Layer 5 of a small transformer language model trained on English Wikipedia (8 layers, counted from 0, width 128). Numbers have three digits each and are written without spaces.
A neuron adds its activation times its output weights to the MLP's output. To switch it off is to set its activation to zero at one token and run the rest of the model.
A neuron's activation on a vector x is GELU(weights . x + bias), where the dot is the dot product.

Input weights of the MLP neurons that the questions are about. A number n stands for (n - 500) times 0.001.
n99 (bias -0.106): 624491479650388652373382473643345496351400666714369315672450803528148487428811421587581524530517443562713421236546599496802491725321544820447398462284587428343480626476241396326174496388407668417628185660496225455459595574560522810757486759607673453675589461355560440483448542415619352509228481547181568440785574438577474548401460305434537468646446413703819394429292565538304463452263
n148 (bias -0.100): 533389346379348434435463727402491752203629537680546537203432702491589573593476414571417456349713697544701329500305381400420829650462455692413171285265393378468445310490299385604376537759535518353276577472473691301588690692462531509370762481459677580505731330640775428682912514330428320766662557571573333603409230559553553432627445431823361691418316416391736659267769519389312400317490
n151 (bias -0.110): 301686479580522423669464570504778579607427540414749690558663504283504482482523358423977751598368500759621409529399398526356678513324336456522566739579414608438316496420370439347768509183525517836336570608588656429580478329386402487354449632144601500450468276450318623449436542165344305715323546717272580491357768544681526556281699567431408442413549536246694435360692537286715454359702
n246 (bias -0.115): 743552659361438432505524313660404415419293618606619645300364557616452331552281603524575576459308643621711323343471718368404567407495468664768392437375606330316562338373383557568188216786634363237604631326434579710289524592019280552459420471491288473651589699410725352436717342401626500736514737473340714253683358316193738510535742496435249577607394592729951598560561574530694657454790
n337 (bias -0.128): 395518376365625674567514430586554828356647282417536448608607553368229575294369472541519438522633634547523544576477278531504697680541696782575429284563578462607315635610238467272243438430634500537466584391686486088531406306417616922427326403420546526427374357301982421496639551382487505620544352659467527459440385646568311339463594231575579514158694414720686825472641532495218578556583
n364 (bias -0.120): 495709593691243644519901572276667572476313404165456461396433346584348428670409385163444640519295486428696301592555402577514661462643401581481236666756622495640341485510720594604433824490692375217722409338514410495485749659285570447631158610341450161376556674537590737579589404376391296539373510635500155510545525365500603572363626897804420485400280554525429467291562750810166184519650
n406 (bias -0.091): 457711415429345760618543643401600742316586491568401496351388416304332370307598519083510254753748432465519532349587552241635674422481633477300412678655119377286439373660695439739570584369341630625567445495556646462656604409684730555387357457626753298629529427673476526654545066402459692491422539284504430390568842467170631629440374509637660420905509391726505500362463587559245655160505
n418 (bias -0.079): 768574450447561666329601483525518465513770205432351719626653730300528500684491369558495575588278690556465299636577420418379601427558381685664379492644500377669395662351500528318526604672664354742641483429370346714610601264784521466382073509444446450603350233405487602546348191603385321465560405659414395322364455353326634500692496471646342407616447770366377637362853730372335590407739
n426 (bias -0.125): 614408394344311565510764462206765111573481466396466504613331625204268150553662360243628821523542350443524491418420300586732665362278793538495385422181430404582405393495440509653481592520582472267417615554476610810559529360690332524303449560553636338480636585527490516556430943702779510764316615319663616283450450486413570587496602486540746715324218451520883224760280764429697675369440
n473 (bias -0.120): 514646365543232505595310278740481472505427640578604340474500379313539602722623763332837374618550464490267583660549789667626363486457578259272472451549436628509546500269647256687416364646584572539504134815426393524401666432442405602268460418402212563322603546398645244323678480812298452733770471680333684452358457519339405226457603840362578253269722586731446505367500645894641340436466

Output weights of the MLP neurons that the questions are about. A number n stands for (n - 500) times 0.00029.
n99: 594595481462633530560629439266461291579330663274484385421464504370690617532530160231378479528492353653384421711570600472287417425511515373652547280377457331454627479457558618542891422364555575584329622742512699670378355520704749435364368508384635716698563277738478576574610508739230387578401504329594396698356585422396469173576520488594352513562723808403411575338455331551529543630554
n148: 653509679404797621278655257461307394381388446440482383775686421394366656853405537500395607446474587407623543175590474938500550223424496593364496547351738505342401903453555710630468482527434653546478732703593523707308372455541480379586423609692364372264435576459130579638424578693336538369528586211509504577649355466356186458269365641168586601651291433616620404765445570607648530536328
n151: 404343387507570504299758423709343488524665458453474638465348694484595689534435568500172101603785448460407615599558534421504237390572641492508325319515337492387431384456622489821465457647496281350846572457704395392355621423477549465570411444559493645422533492669435428394481527701606438469638416629481623496289596603410507412500396639296632689480407500564470504512278663686462744650357
n246: 586643554576500722516715665344500660445417434391311433655617635462476626589396487249308496333232404393392667585195524436450521441612485733347718721792702534395529590594517230534670632587235598315557712475561587357439512414408608356545388532478786525500508528261613411461360680386508484285556531450460338219500611756666391423396238568662670390416783305619431525542249369568439607602562
n337: 508626558364554521144476589504670355488351545679663522417540543683343570464581711504409555371413457437445175472732417547463628392640599333602419356492707517504508585411541508446774688508525612359629383512392323668540137638397518557488545657544604508819633717711240575521289681624305558292244485339375428537718323492323408420485573627551639478525402693378155405714351630325439648452512
n364: 680447489522448305523311664362557528380324652535366839201407439436372728558677459542388679477553307776348602616433573435492408584504441686457359556515316464685488268357368337432516520814537504472598553524735559320434469379436447473524539530273478512764338442647578523745418412444288270275356511715590555342573472601200578744577480687455563483572607376719430632639335512411516605718476
n406: 283547439437475271460282617515492533672490348647717818394567508599715467614360642603466704356332442538904450416347386723401357541583489525274668446586345562295536659504266696318650739468588471405352322629508288567452480605492311572520653644236298488439543424344453335445777569636555302391462542619624489480230496654607417408616540622366524534357585592363385353549455686475820457540557
n418: 391480389466480383361325496354433529348371733424856461652286520772081397472275533441483354408684488705707547428528610496385508537609602450557508747488771342332629471736525248521626532136571422426520575532381712432472452488467551621613678410183566426646407644681360409342524578615397561646564608443581579723650479627556614441436444421261573668422577328437544640512160670504560554444496
n426: 480542769654456418582262646508384682694509520601581389593442443553273423562287648667378336288577458496554626543409415508464536374204396292389732519734492610365733574781343453646277524571545551759642333575617484549500523623580450330603504584362612512540470598637621306513457416379757579369417436323546311412541443671374463718640260388438635213576468351635477713343324312655508458579345
n473: 744542309344452580614504358480698474601505419092390421596326658746198412492314531525345500513487500500446645526371542437575395795749544673625541446646541411337423666679421547482379375366330480716590620189648565462428314504500531406474526425336516242734500759627382811359487399421601512071726340504616565643624331434527618433299393555670154546692504526424598399465973434447487665457409

Each question names a token from some text and the token that comes next. It shows the vector x that enters the MLP there. A number n stands for (n - 500) times 0.0097.

Then comes g, the gradient of the next token's log-probability with respect to the MLP's output, scaled to length 1. A neuron's effect is roughly proportional to its activation times (output weights . g). A number n stands for (n - 500) times 0.0007.

"ak", then "es"
x: 448306498536403508762642679560421350560666487556438557609434514831483567438454390629548422647545519537472448458462518494428437351547561415466546528472467519382688605517480554382487378615465327287590407532651601564542572554393438597418517457650675500395449514493560683380394613302218600466304559408418502589441681435496428640425402386494510442435515446516497672677490497452254443582538
g: 517493643461589371621274333648297442630754722494512432448463532601599370494491488563343576496411484407818433461529410379733478464449349550669394530387701499631532650557692379489574453300399399536700210483328531559518571374235313500514698481634257451379363574532598464486597689516258471524446539418488387619599632541708651612383767504458455368467562466461706154225492594536506592679351
Which neuron, switched off, raises the next token's probability most? n99

"1", then "6 "
x: 298364527472474580609502506498522270463671533623592477462517615725527755515445432419575448553434461531407517459513554547376493510651497417390711617515365438359548500424562511609300193554336552494474313560608072528419491492568563338440529409383454507550568493577473632562411510557496669325571491496499539551492517452558462402441573702683482511539537444524384464705380496492570479651628
g: 472660403587577572616565308452307416428412590435245505674384403270369506527318791643587501555698478651212567590505410431330468578471473649565385604232655638328601504558570524662286582274606425424408458453493321362758511499527643461603542631692670615344336666385393486609414490415534635303357432580479390561424500622543445510402320757542334531406556781631671588687586659289499433345474
Which neuron, switched off, lowers the next token's probability most? n473

"or", then "ic"
x: 495466553732353450758473505403413543610497554558502580377511348533396693619348544598367390630296521482411532579540642430405329288374614479397736451640431663433723384423443495382659364607443540289528524540447429594422529610548554469507586369652709522407295635487502608459453514558561549550445552437518534410502314328494664527414370407522611473492409463558474515550671478350579525491579
g: 268507460349654393377521487495579250367338432480637532542397355509591520661578458440310563860441428681455307497483455511725522532683673339557174541539571397454336585523633640501595387430506464642347599434486484473692349515574453540488594636466237447502347540473484534489523651477406534590466538566557333309319452635605564245508757729558680557215290406625774685526393424361751448541704
Which neuron, switched off, raises the next token's probability most? n246

"ul", then " "
x: 354285537503441540712547541439419235633687699469525555548500512741419421469546384488442304496423488685385554510563466496499424419554383361612693444599562516352745294375491562448532346657461458478644363586593466548564418610560383418539504387560730444400451595352606570402481632273440549396412492449429557413590549385363513564389499421469500540445548451492545566660630532455546689580637
g: 614251669439491498540591407724481476286392432487407513573573630434491504325621672440690415581540603682358368629458600452292395437374485344612558685423723317354547311434490538356666456447612532549521263365622505488607518531344533599519439545414455437638479787520463305649583595667607717362496595613727781367494321551282317449435396480524582332633753267595358473519184389368712622450583
Which neuron, switched off, lowers the next token's probability most? n246

"2", then "5"
x: 371318612507452572530272627417501391533577536640443496513554526522568700370581465456518373666452551436427574443282547688489551455524590338452669547467488486353710607439651474531456313427458525461397474524651092502591438478640566350495503343488467488476531425641478608491280542490509663292515614336470614656487512322436541448527572665633554529506484363628385560570420516509509603483654
g: 337430581494489512679437360475491507498410551724682422509658553570453570392699439428354480368314550306738352409546377635531775345578355530501626586587233416572679723438498586521131547709275613441560508643475468638283598451694540621555434243319367574629679384383326536313569503502536345483704477640537539554859642374514501437606619329516403484602494385450353400311559422458601547626322
Which neuron, switched off, lowers the next token's probability most? n406

"st ", then "– "
x: 562329499593468511400440728447402403376540474646412348465512436505637695391273467460431372647532559399401480413582428556523450446614454523540671537538407548376603485376392582420598468485638397684543584502552130634388564581426538454372419308581555403297538492696568616427357700605617483518408590715567481544462507375546615538562401528691541341546446472453474341647542589549463559611473
g: 533639538336606588352596514518367363430321482464521115584349546591505339421389526509362666621528437659633500478690480395555720562586644662668452403731456243409366293550589290371605446365490417667431473758533436473466434605384468502646659326631634701761468583376467503520366378375466312365397632535652730747410494723477394330618473318487538396521741485316429469662410441557754446458430
Which neuron, switched off, lowers the next token's probability most? n418

"w", then "ar"
x: 447521607684572524609519651624651425493557510482478521476553619532528470449555269737397425561409545616550382538226593485451424476743473336542506616527467474509508647328470567631431128499735492449536554539493476445507536506555511518436535270613547559336451500569599681434520568391452676436443505664485488347398499434545306567355550312572440409546436352474345556468584472369692366539516
g: 483452551338798343664279619393454596601505540164261392527503675695696324486535442397422406306586671562596463620703381170501398494531714440390503494402466433686475661306453441419726615611664641267463643296531499562373559407513489331742556310559461585418523536543666406467568319423485575425550608569470495554251560404374429487602409479511734572675381664555416520676265579720425586427492
Which neuron, switched off, lowers the next token's probability most? n151

"c", then "or"
x: 281420540640508504573550652549511399280650547583362435526541516516466697611380480479532412509619475452431222627272585649482466345606344571420626386499262528457687657438532657537543326484529706498537405365467226604472525526380547638522332493450521456310493464469534629506448588555502544450439509575534486541412307414510650461582462445658536383578430422517506397480654558707538663574548
g: 466293472540264552432521518417540326215598424491531513491690567301453297549544532438200514553541541438473410521566418410451680582312532651465523550567459803652242527359652496411677134777495522348562531630465409506398514417556513371386521416314585533719553676788599497625600636594320568635380338404707564631501900520525546427678567510483346336650538600617333449411480455320508533501372
Which neuron, switched off, lowers the next token's probability most? n364

".", then "\n\n"
x: 462449648715530553469639463478580373608491557498539469478416639418524561515549281565532391436473528474606486447303471455479558599526615262538638461420515593295623544544520295467331236423558472352620335470500472489416498557488431473584527262451679567527467492606381571577354658616531670504446539293508488521505432407474665528269447433518541338634474515527483364550621567421730619703734
g: 501364571563742532432526458464443515465422525565443662375548598405642767430272342654459462307475592526580556400483666522527444595534553543380746448572417592504530469435446469516432555501763840378713520441541628469615380709531765262288249461338510376436818424443563405565404284370360692781416517452631169699589360308521285587376437661497440339494344407448629447556370447526559491619601
Which neuron, switched off, lowers the next token's probability most? n426

"St", then "ate "
x: 284389454609606551443708472495557489473680433582486432283541410478386631572566397372470528489574387456521451583541362582412461485527434442406731397464419596379805558432493526414616361569588671376537301475526314674573654508533395392501486374608570392516398422629593615485495427553404666546488495654570450477365351462600533463661348428624647519473277455542484305558613476405631573512710
g: 713524440513563481520631580622355520721405492385448713522603412338515582420518517517653621643643489303455647301415488363477388763579559391656509596441462605386490232718560530720407581491733364417377243623521638602484516530670694519467248654669395458498484450355278503356667447301428304405447173527366402333517492687399472416553402515666576431678346330565241542584305666671526578677490
Which neuron, switched off, lowers the next token's probability most? n426

"om", then "an "
x: 575438594611609439700664498685595368433597577509525524507597386541406446465442480648451327514514428609542474488354561371373513355704368414601805535780460587340721654447318502466433356569486348471562437557512565425495415568531443406490522431369587508411410525635443602453406620390384629543516484522459448421429581351513419549357548388556407604581381419368585509752583564231480448599573
g: 488631529623541492380429441493518384613296496480168466399585564378452511642488712356551576679417518505605423672530388466646445537311330587427607447698169708690344338433734461418520563484656603698506537616655768521371378510751399223369439498402507450496310325426453307478471523499419632442551501285485537146407407586670613253485536687661630412545544553481678529701536503685640327448556
Which neuron, switched off, raises the next token's probability most? n151

"s", then "."
x: 576444608532533538492475653540540355595433480656440525489284402654325502478369355529453425472519589613494616559236508443452467242673453396634558465485416508316701610423514374593411316537513461478591380545579455573452517694501492377502475239545414637473397422531621712475548606505547631481451560420608515451467614551489573637448472192616474563598468429557412648529583381286546487738593
g: 600516575636617502382467750250522646386364587456624652539573361472536745385566480366710583588556412415447458512539328669482505567625608409413435740265551584465742553362372371502473519329436391490581684232532710401459545384576460508511479238581409490714489401576589195661612489441547300523773543585346616412342644627431543226488526579310448417303281602285542779418365661417515631502563
Which neuron, switched off, lowers the next token's probability most? n246

"E", then "l"
x: 302368593649562448524407502504460330516794469446368390468552516421501746450424536426526329594451485389317426491403457563613381552562419388335619489413419563429721549506478673448455497542477754543407386384475227532512429454561436599413574323647407484329698543661594652481447569483573595419441660531563517454467510367366593483550561461631652425490418432552441638510583562529429588748618
g: 521720460576469690364630522555482349323647507319372333463711329616669387315576704396742521510609446669527630716698498535398482269360366305422311544150445375625679198229524341543459547520475585680549485414623444665410583640707369400561346481703489547499360627539456496306600521496598630423766550518483646715569573366385477592413312350490464518474543592394496464303406587595456463510628
Which neuron, switched off, raises the next token's probability most? n473

"st", then "s "
x: 402367425525479448424492535373649501579525392576551452308525434488362631452499447389487446364649487403646530432509771479494449433535408444428704407445442661524666522408461366646667386479571458568388395662437416705446314611488554472568528336504495598447288510749588805567642566465684459464569503472389567508528350486550610385525484410565621549516376295588452450625448430374601400493725
g: 409369508370414614793503584761480599527297469474252496469561524206425522372441417464447839521210474589648446402518367372276632567213602690571437501410638594406487513573117583462660720340255405494468433533489487492466392484542558678593717648500494501671558656320712346374446377636693548493502259502498438504594703646557465457452445608423495439462603610640420562516255551695557477511550
Which neuron, switched off, raises the next token's probability most? n246